Layer 3 of a small transformer language model trained on English Wikipedia (8 layers, counted from 0, width 128).
A neuron adds its activation times its output weights to the MLP's output. To switch it off is to set its activation to zero at one token and run the rest of the model.

Output weights of the MLP neurons that the questions are about. A number n stands for n times 0.00089.
n14: 63 74 -188 124 126 24 135 -124 -20 -179 7 -23 -51 -97 -17 -290 153 151 197 -212 91 66 42 63 -296 -26 173 156 110 17 -247 38 15 71 131 -43 0 -134 88 -21 80 -45 -83 85 113 27 -136 95 -84 -39 52 53 -179 -168 -18 66 13 78 114 -153 -114 30 -226 31 -11 -30 42 -51 -118 146 47 -58 63 33 17 -75 109 90 -170 -68 -296 -195 -58 302 90 33 -13 -102 -136 12 -93 -82 -63 36 -193 59 -24 0 -94 81 117 -134 67 227 41 -17 -123 -147 -56 96 -17 159 -81 179 30 38 -57 15 21 113 149 -76 -23 -73 123 61 71 295
n28: -58 -187 -175 -249 -7 32 -59 54 126 90 -119 -14 29 215 222 -15 59 64 -184 158 -202 -76 -63 311 -47 76 132 226 -22 -80 -41 29 -73 74 -155 -90 171 -60 104 51 -156 -105 36 -137 -138 36 -135 -34 -23 -22 -192 97 -81 15 38 256 -59 181 -139 -256 -157 71 7 170 -54 -28 -49 -167 -60 119 79 -11 24 -213 -118 -50 -218 203 -136 -91 -70 -48 -125 100 94 -42 45 30 -13 -25 -23 -219 56 224 11 7 -46 -37 -63 -21 346 293 -19 39 -109 -7 -7 -55 193 77 84 -216 -38 170 56 65 -95 27 -52 -39 0 23 109 188 4 44 -62 -36
n63: -43 -141 -54 27 295 149 -47 118 -32 130 87 110 68 -125 -74 67 38 18 -120 71 -58 -206 43 43 -67 68 41 28 159 -3 61 92 69 -245 28 -94 -20 -139 47 26 -104 0 98 47 -17 176 -46 45 -7 -160 -7 225 -10 235 93 23 -66 -35 -14 -45 -276 -135 -3 -134 -14 -103 17 -51 -115 -102 -37 -219 75 -45 144 126 -47 -155 145 67 3 152 -26 -22 129 188 -192 118 -70 -70 -3 3 -38 -166 -170 29 71 0 36 -218 0 19 74 80 -123 -55 -53 59 -19 -63 -85 -6 185 98 47 -336 19 108 -37 3 107 0 3 82 3 106 138 -171
n176: 13 -23 11 131 136 46 -95 212 -63 -180 -29 -61 61 -63 -141 -114 -108 55 -108 -77 -257 -60 -19 -124 -107 80 60 81 0 48 -29 128 99 -45 -62 266 103 40 38 229 -117 64 -124 178 214 27 -160 -78 -3 -16 -193 -24 -46 123 49 -19 24 -31 233 -223 -64 -37 48 28 70 -69 19 -62 -9 24 -68 -40 -54 -40 -81 -49 29 45 95 -128 63 -35 -40 62 208 -46 -78 81 89 91 -152 103 72 -29 -140 149 -60 -21 31 -49 163 -71 -138 6 104 34 111 -201 -181 -70 -22 55 68 -25 134 -202 173 56 58 72 -89 111 139 21 -89 35 170 -78
n192: 69 -112 57 61 -79 -30 -3 51 -130 77 125 -237 -32 -48 147 166 40 59 -9 139 -70 38 -107 -9 144 -88 95 100 -33 -66 -40 -6 -82 51 207 -149 -75 36 -9 -42 194 -162 -86 -91 -9 -53 -45 -54 138 73 81 -11 41 27 19 -118 -161 72 -163 35 43 61 -147 -89 -121 166 23 213 0 -13 -118 86 -157 -131 126 -38 125 -20 -79 -56 29 30 98 -60 -63 191 15 111 32 95 -65 -119 -60 -137 -90 36 42 136 -72 53 -106 -111 -147 100 -32 151 -275 54 -88 0 -21 35 45 78 -59 -30 -81 76 34 87 -139 185 -46 23 47 -161 -44 192
n218: 189 -46 6 27 -17 186 95 92 13 -62 88 -52 -127 -142 62 -473 41 -202 7 33 271 148 108 24 -67 59 -26 60 209 -32 -55 -93 69 -41 -6 123 -86 55 233 113 -44 -117 13 67 -149 -142 53 97 87 -134 -16 -211 -283 3 -90 67 -121 -63 162 -191 88 71 -81 -246 -7 -69 37 -17 -64 31 86 33 75 7 -60 62 -30 -99 -104 95 -35 135 -21 106 67 -4 115 98 -32 107 -175 -25 -38 -133 99 46 89 -49 -126 -55 -272 6 47 -97 -35 -160 -108 172 -47 127 -5 -16 12 59 -7 240 106 35 157 -86 -28 -159 -10 38 24 135 -101 53
n237: -84 -199 26 45 114 -90 -195 22 -21 7 -74 -51 -165 208 140 39 -7 -64 -196 227 210 43 -70 -156 0 -169 108 -262 -144 -167 -113 11 -46 58 -303 -7 -15 34 182 7 -120 -41 40 196 -138 199 95 97 -57 -78 33 -122 39 -26 253 135 63 -36 -112 -100 52 -192 30 -192 -128 -122 -5 82 50 -72 72 -4 132 132 -199 115 33 200 64 68 70 109 76 -38 63 39 -14 205 -199 3 136 17 -24 177 18 11 -42 111 186 32 176 3 63 96 105 -148 159 131 -24 271 -28 21 -24 98 -44 141 -92 62 139 49 -203 -355 -116 115 15 -88 -112 -29
n241: -170 -19 -162 100 -51 3 28 -110 -215 -112 -36 -114 -137 9 85 -161 -108 26 75 -179 142 79 -61 42 -105 -51 -74 -3 -126 202 -242 77 -56 119 -118 -51 -63 -90 -61 -101 -52 36 151 82 -88 -61 -134 54 22 42 -131 320 17 -57 -28 7 49 -27 95 112 305 -84 0 80 -16 -102 16 -62 17 64 -200 -44 -45 32 -137 225 -115 -71 -6 114 -54 -49 19 34 -11 -19 7 41 8 74 71 -95 88 47 77 121 40 17 136 -52 167 79 177 -15 51 97 51 31 -48 25 -4 -81 84 -80 68 -47 12 -57 -73 -97 31 97 43 -34 72 149 24 98
n262: -70 234 75 91 -55 -50 -61 38 -98 -38 68 36 -81 16 -115 21 -21 -3 -100 -85 -22 -127 -97 -126 34 87 36 -116 -116 -246 -39 60 77 -31 -93 21 -6 -38 -117 -67 63 -53 -246 -174 91 53 10 145 -3 3 -35 103 68 83 -37 201 -94 -32 -34 -177 173 56 65 88 111 36 -5 22 74 271 99 50 169 -24 -164 75 55 -159 -19 169 -3 -162 -76 -21 86 10 154 -56 28 8 13 -15 -167 12 -136 19 -26 -212 138 -81 228 -90 33 50 -143 -94 103 -102 -241 14 42 -146 83 -41 198 -9 138 -104 -111 52 -150 73 101 183 236 -88 47 35
n293: 64 46 -55 29 133 -28 10 96 -137 35 98 3 -14 -93 0 -168 24 249 -87 95 -42 -29 -36 -167 198 13 -77 69 130 -221 -73 -128 -4 -162 50 -214 -178 36 185 39 -168 -149 -7 170 -15 -181 93 -70 86 -188 -21 122 38 25 -127 -68 61 9 132 243 51 35 -134 258 -23 167 0 -130 107 132 18 63 -44 106 -20 45 -170 140 101 -33 75 -358 54 20 206 -189 -40 168 -95 -55 -7 -87 282 96 -135 -198 -27 117 155 80 227 84 -40 -31 229 -39 -120 -40 34 110 -22 -146 -114 121 156 4 -52 -120 0 -161 64 22 -76 -106 -224 86 -186 50
n311: -131 209 -46 -63 99 -118 -59 -18 168 -122 -85 10 -128 127 11 343 21 -123 -173 -100 11 -73 11 -107 112 10 -12 -260 43 204 -52 47 -76 68 219 -38 -62 -176 129 -124 131 -155 25 -22 -15 -81 -142 -181 -72 55 94 121 102 179 145 -56 3 -6 108 190 -41 113 77 -184 81 93 -14 138 46 62 -173 160 -279 4 153 -46 129 45 32 -64 205 -64 46 -34 66 65 -50 -20 61 37 -38 89 -169 112 18 -18 37 -49 -63 113 -94 206 -56 -78 -206 43 -66 89 -31 8 265 0 -109 -220 -242 18 -32 -157 -164 -28 -225 8 35 111 182 60 -284 -123
n340: 40 69 279 -4 170 85 -14 7 -17 -68 -154 -87 67 158 -28 -111 96 200 120 57 -91 -278 -69 -172 -38 -136 -114 -19 43 -10 -229 144 105 160 -34 86 -54 40 -22 22 -47 -351 -18 -26 -88 -60 58 154 -98 120 -86 -51 63 7 230 248 52 -12 122 -207 92 77 -18 164 -205 206 48 3 -80 71 -264 -106 -89 69 -75 -159 -102 134 -162 73 -3 111 -66 0 -10 -95 -98 321 -29 40 208 -14 -202 37 21 -82 135 -24 47 -38 42 0 -92 -165 -127 11 -44 122 -3 -118 -47 -17 -74 46 275 -57 -142 -8 -37 -41 -98 -86 48 -17 -8 113 252 4
n389: 36 -59 21 -3 40 -32 103 0 -69 -221 -47 -262 -10 -154 32 -31 94 -11 -156 26 -10 -65 -259 -86 59 114 -82 -14 116 16 -155 -13 -99 -23 6 -90 75 -117 -47 -66 -244 -183 36 3 -13 179 108 59 -10 -116 179 81 32 165 110 121 85 -125 -267 -144 111 185 140 127 -7 19 42 88 60 42 -27 141 -239 149 19 189 172 50 26 106 -38 -65 -26 68 132 42 -77 -115 -53 -128 20 -46 -112 101 -59 -182 65 4 128 3 -47 -111 174 -3 -175 178 20 46 -19 -24 0 0 -80 -163 197 45 76 110 -44 113 -124 205 35 -31 75 -24 78 -190
n431: 66 -141 -60 247 -18 -18 31 248 -116 -58 -86 -78 -65 168 -47 -69 91 48 -182 -33 132 160 -33 30 -31 -107 -224 -94 -36 126 72 -48 81 -78 -128 17 -95 37 7 70 144 -126 123 227 202 -29 81 31 12 52 292 -87 -11 -33 73 -70 302 128 -35 -177 169 79 -123 -145 -74 -129 14 -73 -4 16 64 -43 -35 253 3 -54 108 -14 244 177 -67 -16 -79 80 99 101 -41 128 -144 119 -53 -134 -154 -109 -58 36 -7 -21 36 -57 391 -66 -41 -54 55 -109 -11 -128 0 62 -97 -114 -233 157 -20 15 28 66 -8 -84 -69 8 18 -224 -276 -210 129 -358
n472: 230 -20 37 -144 75 -279 14 -148 236 151 76 -235 -106 26 87 60 171 61 11 -95 18 -125 113 170 246 42 -151 -28 -268 39 157 152 51 -13 151 -71 -126 -24 174 -186 -90 -24 26 -124 -212 4 -26 10 241 173 -89 -25 83 4 82 -18 -153 18 -4 -55 -42 -65 -60 -37 71 195 -28 -71 119 86 -173 -62 -162 -95 156 7 56 89 -120 -107 146 33 211 49 -61 122 37 72 -156 16 254 -73 -124 90 155 169 -59 155 210 0 -48 -67 114 -159 -163 -176 0 -17 70 -71 59 108 73 -66 -297 -4 -7 172 -88 -46 -168 -35 -86 -167 -39 -127 -202 200
n501: -17 218 -188 -51 -47 235 255 -27 119 -56 181 -3 -46 -17 43 63 128 -69 -136 26 0 12 -92 187 0 212 -140 29 -66 45 -131 -134 56 9 174 -38 -181 61 -102 -158 37 44 90 -68 3 -36 91 6 -112 54 -50 99 -42 17 109 56 221 3 174 -35 292 121 146 -7 64 -109 18 -84 65 144 142 -69 162 -68 -45 -76 14 -129 105 -75 -22 4 56 41 -80 -85 -138 -19 197 60 -83 160 -134 -6 -23 -37 32 72 15 -26 100 -209 79 -33 -129 -50 10 -183 -171 -96 -26 -267 -82 67 -81 -76 -19 120 -272 -16 35 -231 32 -128 -172 -31 15 -40

Each question names a token from some text and the token that comes next. It shows the activations a of the neurons there, in the order above. A number n stands for n times 0.007.

Then comes g, the gradient of the next token's log-probability with respect to the MLP's output, scaled to length 1. A neuron's effect is roughly proportional to its activation times (output weights . g). A number n stands for n times 0.0009.

"==\n", then "K"
a: -19 -11 37 -8 -2 -9 75 -24 14 -24 -8 -24 -12 -24 -24 0
g: 116 20 24 -194 -78 13 146 -90 10 -26 -202 61 -122 -84 -22 76 22 -155 52 124 -132 197 -170 -12 40 -28 5 -79 127 -27 -120 -114 123 20 25 24 132 -38 77 -60 5 108 -4 326 43 96 -65 86 -164 -9 66 -78 51 100 37 48 -22 -159 143 -99 8 -73 108 -79 50 174 -51 -64 -117 -116 -99 -13 92 -94 -76 3 -113 117 -20 -57 -122 27 58 119 -71 -158 17 13 5 -40 -189 -81 -6 211 89 132 125 6 23 77 28 52 -60 15 99 129 23 87 -69 -33 93 -108 30 -144 118 -63 96 -8 79 -197 1 -79 176 71 -68 -119 -7 -145
Which neuron, switched off, lowers the next token's probability most? n237

"|", then " Bank"
a: 97 -4 -23 -15 250 -22 0 -19 24 -4 -18 -15 -11 -15 -1 0
g: -148 -65 88 138 122 -195 -96 -172 119 5 9 -99 -79 -77 151 41 81 -83 -6 -36 -113 121 -38 112 84 59 -54 123 31 -60 -113 18 -181 -21 -50 -50 -44 -87 -72 51 17 -72 -57 23 -49 53 -7 115 -10 113 -120 -11 -40 296 249 62 63 0 94 -85 -41 -45 12 -13 -74 -63 -5 -7 -71 -95 -16 -100 -63 -79 26 226 -47 149 55 -9 96 16 123 52 10 34 -15 8 141 125 -29 30 -61 76 -16 -75 -35 59 76 -19 -47 249 -151 155 99 -170 -56 20 -65 143 -206 -6 119 44 64 -39 43 152 -158 49 -139 36 83 -127 -136 20 -143 -210
Which neuron, switched off, raises the next token's probability most? n14

"0", then ","
a: 0 -24 -3 -18 -8 33 -24 -17 0 -20 -9 -14 0 0 285 -1
g: 1 109 17 30 101 98 -84 49 0 -1 -38 96 -56 73 -192 -174 -67 -172 -153 23 -11 -221 129 50 39 58 35 31 70 45 24 -60 -3 -156 53 96 5 -63 -177 -231 -60 14 49 -33 41 99 265 73 102 -13 32 -48 161 -36 113 46 -185 -19 73 -212 42 -1 55 49 48 -54 -46 -62 -2 -41 -67 -102 -97 27 -97 76 39 116 44 155 43 -145 10 43 -112 109 -203 79 -157 126 104 29 72 -81 108 -33 37 -4 -45 -204 -132 48 68 41 74 -13 -106 -126 97 237 64 125 -22 -48 87 -115 -84 14 61 48 -15 -67 -144 -4 174 -154 119 79
Which neuron, switched off, lowers the next token's probability most? n472

" of", then " population"
a: 124 0 -24 -5 7 -20 -10 -23 -4 -3 -15 93 -1 -17 -5 0
g: -100 39 68 -64 -81 -72 -34 26 -84 -142 19 -144 72 7 93 -66 108 1 60 -62 96 123 -111 -1 57 -67 186 -86 -34 -104 -67 -96 -6 92 -90 -21 19 -121 50 -117 -9 -185 -10 -60 94 -40 123 -22 -40 66 -6 -35 -40 96 31 -15 53 -80 -168 -25 -129 -149 77 9 65 29 -78 16 -153 36 -20 62 111 -2 201 -30 -16 202 29 -70 167 -139 -139 236 68 -167 3 -38 111 133 83 -22 -83 94 22 -38 153 63 82 -42 -148 4 1 -186 73 -46 62 -56 -34 197 -64 -28 -26 137 -129 -188 36 184 130 24 261 -10 169 -246 53 4 17 -3
Which two neurons, each switched off alone, lower its probability most, in order? n14, n340

" |", then " Sar"
a: -24 -22 119 -4 -15 79 0 -10 -17 -8 -8 -1 -3 -23 -1 -24
g: -66 -25 -88 236 69 -110 -117 118 58 -140 55 67 22 -45 133 -90 -90 -78 -150 4 -43 -57 -28 60 111 75 -33 -38 -77 41 77 4 -86 -60 129 -4 7 -49 -132 -41 5 15 -101 -59 -142 65 160 -36 262 -24 6 -26 161 -46 39 131 -238 37 146 -29 161 -101 -61 -73 -10 -146 75 54 -62 69 57 97 -150 70 -81 72 -275 -97 -99 -92 28 136 -67 25 97 -55 49 114 107 -63 -78 -85 -34 56 -97 132 185 42 46 21 -24 -48 56 36 -163 -16 -121 -194 -1 122 31 -89 137 40 44 -61 2 193 1 88 -199 165 -86 -81 107 48 32 67
Which neuron, switched off, lowers the next token's probability most? n63

" res", then "ides"
a: -4 0 0 -6 0 -6 61 -16 -8 0 -2 -19 0 0 -2 0
g: 17 -29 -28 -76 25 13 -154 -77 31 -93 100 -163 49 -73 148 -28 122 -75 40 -41 -122 -24 140 99 105 -11 30 -68 55 39 103 -57 9 -47 -37 -64 27 -32 192 160 31 237 -72 217 -46 59 -204 39 82 -212 85 49 -119 -61 -124 -26 48 23 -37 -3 -25 61 8 17 -122 -30 301 42 -155 -122 -42 23 84 -143 75 97 142 95 -126 -116 -170 40 -132 147 -7 -110 -42 111 -95 -16 -23 18 132 79 0 -72 -190 32 7 0 45 240 -7 -8 68 8 -37 95 -59 59 -125 -71 -20 -138 -103 0 80 -17 -94 104 139 205 5 -56 -150 -108 -24 26
Which neuron, switched off, lowers the next token's probability most? n340

" ", then " |"
a: -1 -23 -15 -1 -1 88 -3 -11 0 91 -7 -3 0 -22 -1 -18
g: 91 -23 30 30 144 -109 -210 -43 116 5 102 -102 -58 -76 -69 -194 52 83 -27 126 -132 18 -76 62 -40 19 -99 26 82 11 191 -5 -77 73 -82 -101 52 53 104 -152 166 113 -43 -118 78 -59 -5 -142 80 -49 -124 88 27 -23 92 -78 -115 -206 40 -39 -78 -26 -42 75 116 -113 -85 -51 -80 108 27 17 -144 -7 -77 -152 110 28 55 -103 30 60 -1 -122 -68 -60 60 -102 208 54 76 -52 203 233 31 160 5 99 53 -134 -270 143 -28 -114 -62 6 -35 -22 53 55 103 16 116 142 19 -67 65 205 -152 40 105 79 -39 62 18 -35 -180 -16
Which neuron, switched off, lowers the next token's probability most? n431

"ay", then " Home"
a: 0 -17 0 -15 -4 75 0 209 69 0 -18 -1 -12 0 0 -23
g: -30 43 -102 21 158 20 24 17 39 -79 27 -91 -59 -122 82 -26 -2 11 -146 -113 -230 -55 80 -87 122 54 -37 45 -61 -107 68 -126 32 73 -24 -168 -69 27 -26 80 -32 -14 1 52 -24 63 70 -16 96 137 90 -88 42 131 70 55 -5 -20 45 -37 -20 -121 -164 -9 98 46 -337 -41 -56 -129 34 143 -100 -131 47 -86 23 112 146 101 120 87 -22 -68 65 -60 51 125 40 -47 105 9 -378 -19 -21 168 187 35 35 99 -208 11 23 68 -148 149 152 -55 88 5 74 106 -74 9 -13 -97 -113 -7 60 5 -30 181 -40 -195 25 -83 145 14
Which neuron, switched off, raises the next token's probability most? n241

" positions", then ";"
a: 25 -16 -23 0 -24 -22 -21 -3 62 -22 -19 0 -20 -3 0 175
g: 86 239 23 -81 100 16 -11 52 -16 144 -28 153 -64 -72 -23 -104 24 54 -43 -237 47 -52 -88 -25 -69 24 -2 71 -133 -76 -126 -156 -231 139 -16 174 39 -93 -155 1 21 -4 -57 71 39 35 162 -83 -33 92 -84 -17 116 142 -109 59 -145 -133 18 -1 -61 -3 54 -13 111 36 41 -1 21 38 166 -249 99 58 -20 28 -95 -12 158 21 50 97 -167 83 -43 84 53 75 -107 -8 176 -42 13 -12 -181 -40 65 84 169 -129 -53 -75 -77 -133 133 -88 -43 -129 -71 79 11 181 95 -90 97 16 13 134 -8 47 -29 5 66 -179 -241 -9 154 19
Which neuron, switched off, lowers the next token's probability most? n501

" Ran", then "ib"
a: 0 -7 0 -6 -2 -14 0 331 0 0 0 -20 0 0 0 -21
g: -86 136 30 -47 52 -156 -49 -42 24 -98 11 -75 48 -87 -65 -55 30 -32 -73 -16 -17 62 108 103 -112 60 41 34 199 -40 -46 27 157 157 -29 44 -59 -133 267 -87 -19 7 44 -44 -73 21 94 29 -51 88 -222 65 157 101 -118 -2 -90 32 63 -50 12 137 60 61 47 2 -215 -92 -145 -190 -32 -126 12 192 -12 126 88 -194 26 28 -164 -14 76 53 86 89 -42 -22 -160 75 -106 -19 250 -20 172 -45 213 24 53 -33 46 -118 103 51 109 -206 -134 147 -106 -17 128 10 -128 -80 -45 -33 -38 -32 -32 -187 127 -18 -2 -22 76 -42 -68 43
Which neuron, switched off, lowers the next token's probability most? n241

"ir", then "band"
a: 0 -23 0 -21 0 89 0 230 -1 0 -24 -7 0 0 0 -21
g: 77 95 39 -25 143 21 -23 99 -20 -71 -17 -28 -33 -74 134 209 27 -63 76 11 112 -67 25 -76 -128 10 162 108 189 127 -40 9 34 61 -20 -143 6 94 77 -6 -102 -168 2 -38 -26 -79 122 81 -44 -58 -66 -198 -120 -30 -92 -222 51 -25 51 21 0 129 36 29 189 -18 107 207 63 -33 -159 61 -10 -5 13 -11 49 2 44 -42 -59 -113 -198 -78 -65 -33 -18 -41 -65 31 57 207 -181 -151 186 62 -224 -130 -142 56 224 -32 31 -145 -66 -22 -16 45 -45 7 -40 231 81 -66 3 -45 5 8 -42 20 216 -81 35 -45 32 108 -195 -129
Which neuron, switched off, lowers the next token's probability most? n218

":", then " "
a: -21 4 81 -1 -1 -24 0 -20 -11 -1 229 0 4 -23 -1 128
g: 101 -119 24 -60 -103 161 30 -141 -31 -26 71 11 40 -93 -22 224 -328 45 115 -144 176 -51 27 137 -9 -1 86 104 39 15 -12 9 109 17 -13 -28 -21 85 -31 51 -1 177 -123 132 -139 -72 -52 -94 -92 145 -197 -44 -1 -35 15 -4 -4 120 -4 155 59 -36 15 230 90 125 -18 16 25 -148 83 -117 -66 -51 -9 -106 16 186 57 144 10 91 -12 -120 69 -36 9 -51 -117 11 -45 -78 0 -96 21 90 21 -122 -24 -189 21 -4 131 95 -85 14 -46 146 -67 -227 53 96 70 -185 -141 47 -131 -124 -52 -34 65 128 -139 49 -103 6 168 -1
Which neuron, switched off, raises the next token's probability most? n311

" H", then "aj"
a: -1 -21 -13 -1 -2 -12 -11 76 0 -13 -1 0 0 0 -11 -24
g: 193 -63 198 -24 -116 90 -62 -13 -94 188 71 -14 -3 -268 -58 -51 7 60 0 -50 -132 54 -102 -162 -115 11 15 -35 -5 -148 -6 117 -149 205 -9 94 37 -62 139 -24 80 -123 -172 68 81 -30 24 61 -163 4 -147 24 253 -43 -31 -5 8 -9 -11 65 -27 69 -11 -46 175 54 -105 96 -109 -29 15 -3 10 157 -8 1 56 35 -21 84 16 63 11 118 73 -94 -122 -137 -103 161 -121 -27 69 154 -140 58 5 48 -46 73 -21 -101 -98 24 5 -233 -86 2 197 55 8 -150 5 46 -23 72 -116 128 139 -19 108 -142 109 60 -57 -197 94 92
Which neuron, switched off, raises the next token's probability most? n241

" sub", then "d"
a: 0 -5 0 0 -13 -11 5 -17 11 -16 -6 342 0 0 -2 0
g: -76 -76 75 -20 -101 108 38 -108 71 -15 41 -43 -94 -127 -165 -21 190 -47 -21 -229 27 -59 -127 -144 148 -105 -117 -159 -49 83 -116 -51 34 92 13 97 128 23 23 -33 -97 43 156 160 48 139 78 -41 -220 -170 80 -12 72 36 58 40 10 112 45 -72 -56 -79 -177 -69 47 -75 -109 -23 -21 17 -197 18 30 83 133 -48 -6 73 -63 41 234 78 63 7 -123 -88 27 -5 -58 152 125 173 85 91 20 -96 38 -28 175 8 -110 -63 141 -62 65 -58 72 79 66 56 -67 -37 9 86 84 -19 -91 -142 192 -91 4 -157 71 153 90 -199 -119 98
Which neuron, switched off, lowers the next token's probability most? n340

" Ish", then "ii"
a: 0 99 0 -15 0 -23 -15 15 0 -1 -1 -1 0 0 -16 -10
g: 80 -62 149 12 46 137 -140 -67 -19 -12 6 -125 -190 94 -94 -119 -62 -95 -81 -13 6 83 38 -71 40 -24 -104 -2 -44 183 -108 20 -22 35 -64 -226 -13 48 48 28 24 -16 42 190 -46 -26 -46 -42 -67 7 59 56 -78 -35 -78 93 125 50 174 -53 109 34 -93 -5 -127 65 -238 -2 -171 192 56 -49 -53 -63 -7 38 11 -60 106 -183 78 3 -33 110 206 67 116 161 -76 85 38 -23 -20 76 -39 -86 136 -171 -68 19 -44 84 -122 -37 -72 226 -100 -73 58 29 89 -244 -229 7 27 -62 2 -109 -18 127 -54 47 208 83 85 62 43 222
Which neuron, switched off, lowers the next token's probability most? n28

"ig", then "est"
a: 0 -2 0 -6 -9 -7 -2 -2 95 -3 -1 -7 -23 0 0 -20
g: -35 19 30 235 81 -6 -125 100 -25 -48 -65 3 73 -195 -59 122 -39 178 130 -62 0 -105 5 -151 -140 17 77 -96 -68 -118 103 210 -47 153 1 -41 159 100 17 105 -32 130 -48 29 -171 -211 -12 -85 0 -177 -81 182 59 -5 -53 -60 -34 -144 53 -49 30 -51 109 59 80 29 109 196 -1 103 -30 -131 -85 -158 58 -20 88 -50 6 -95 -25 5 -8 -19 -24 -39 8 -44 -24 115 131 56 29 -94 -220 -95 -51 -214 89 -1 46 -77 57 -5 110 -75 225 32 -246 -62 -46 99 -70 -83 31 56 95 82 76 135 28 21 96 71 -61 -70 93 -166
Which neuron, switched off, lowers the next token's probability most? n262

"aid", then "ō"
a: 0 -2 -1 0 -2 158 0 -17 -23 -14 -5 -6 -3 0 -1 -20
g: -45 50 156 -52 39 -157 -90 -45 10 8 -124 -282 -12 -19 67 4 -221 17 27 81 -100 -59 115 -245 -49 50 52 116 46 -152 62 -66 -45 -26 20 20 -124 -108 79 -62 -68 78 -75 48 -43 -83 156 113 -153 65 68 -33 24 91 -71 -59 -125 158 -97 -44 -21 -85 93 -33 175 5 -89 -1 79 -199 -38 14 -65 -64 38 81 -133 19 -8 15 -106 -118 -55 54 126 -89 -82 -103 -97 245 -97 133 231 32 108 20 186 92 -86 25 64 111 -28 -59 64 78 95 92 146 -143 -45 87 15 31 -2 45 155 48 124 -217 73 171 -35 15 55 -72 30 18
Which neuron, switched off, lowers the next token's probability most? n501

",", then "00"
a: -1 -11 -16 -1 -14 117 -1 -4 -8 -4 -1 0 -8 -9 -5 -24
g: 283 -65 -133 33 0 -89 -123 47 -54 -103 -35 -12 -136 85 62 30 -133 -38 17 79 -169 -20 68 -90 100 -80 -6 194 -22 -101 9 211 -35 -32 -52 10 49 -43 142 8 18 -233 -69 79 -81 -47 36 170 -125 31 105 33 -32 34 -25 -130 25 -125 117 28 -1 -179 60 -123 102 14 78 -22 159 13 -157 33 -153 -68 17 -110 -87 83 44 97 75 -46 -136 -86 154 116 -104 93 -63 -6 4 36 135 113 79 -15 -118 -62 118 129 -135 121 -74 -123 -61 55 -28 215 147 -87 -51 64 36 -109 168 37 -84 -111 51 60 -190 55 131 75 106 36 -102 -87
Which neuron, switched off, lowers the next token's probability most? n501

" T", then "ald"
a: -3 4 -19 0 -1 60 -6 35 -3 188 0 -5 0 -1 -1 -18
g: 187 135 69 155 -15 85 -55 -40 109 120 57 46 -17 -42 -192 -64 149 -29 -51 -76 102 -26 -229 -152 -260 78 84 90 128 9 -54 129 78 28 -122 107 206 -58 89 -66 18 -56 -47 -162 92 -21 14 -89 -105 75 -17 -8 43 -67 -12 -20 -159 15 -85 179 -227 53 -24 -127 119 -66 -124 -160 57 62 -119 -197 79 6 100 176 46 -67 -27 -40 -109 -72 -33 40 -142 -11 -41 103 -159 54 -57 73 75 -120 58 141 82 -83 -21 -11 56 -217 -39 -5 123 -140 87 141 -35 22 -28 -108 107 111 96 34 73 21 9 -79 -26 -52 88 -39 78 53 40 63
Which neuron, switched off, lowers the next token's probability most? n218

"|", then " Sad"
a: -24 -18 -23 -4 47 -23 0 -18 -22 -6 -8 -1 91 6 0 -18
g: -22 -25 133 -9 68 -32 -167 -51 61 -29 12 114 63 -125 155 27 -49 -88 50 17 -206 3 -126 109 35 42 -129 -6 7 -276 -185 31 -73 17 18 73 35 56 4 56 -127 138 -24 -29 -34 41 43 159 -92 191 -20 141 -4 21 240 67 -164 12 -15 -117 -74 -241 -3 134 115 41 117 14 29 -70 28 -145 -14 84 -8 165 -89 7 -65 -6 -24 9 65 -61 -131 18 -13 -239 -100 -44 -9 179 -131 46 68 -8 -87 -43 -158 -27 178 -10 47 -103 -62 -36 -44 86 50 24 -211 128 -44 63 186 -97 144 -31 91 -70 60 -95 83 163 150 12 19 -26
Which neuron, switched off, raises the next token's probability most? n192

" |", then " —"
a: -14 -23 145 -2 -13 60 0 46 -22 -8 -10 -1 -5 -24 0 -21
g: -36 42 90 -164 -44 -13 178 -189 27 21 -116 -152 -36 -157 79 30 21 67 -42 94 23 -65 11 -120 -41 -26 77 -116 117 50 64 4 15 -2 -150 40 18 8 -89 57 13 -11 -97 -166 56 -75 186 32 -3 166 -81 90 -91 -31 -83 -153 75 137 67 -54 -104 -27 2 80 34 136 -56 172 30 58 -161 -107 43 -78 -264 62 -155 -12 -129 86 11 -134 -56 157 -17 -45 95 26 -98 153 81 112 151 15 37 5 -198 -104 -137 20 263 56 -33 -20 30 -21 90 81 111 33 49 -115 -152 127 211 44 67 -32 80 2 202 33 54 -33 -95 -114 -31 -132
Which neuron, switched off, raises the next token's probability most? n63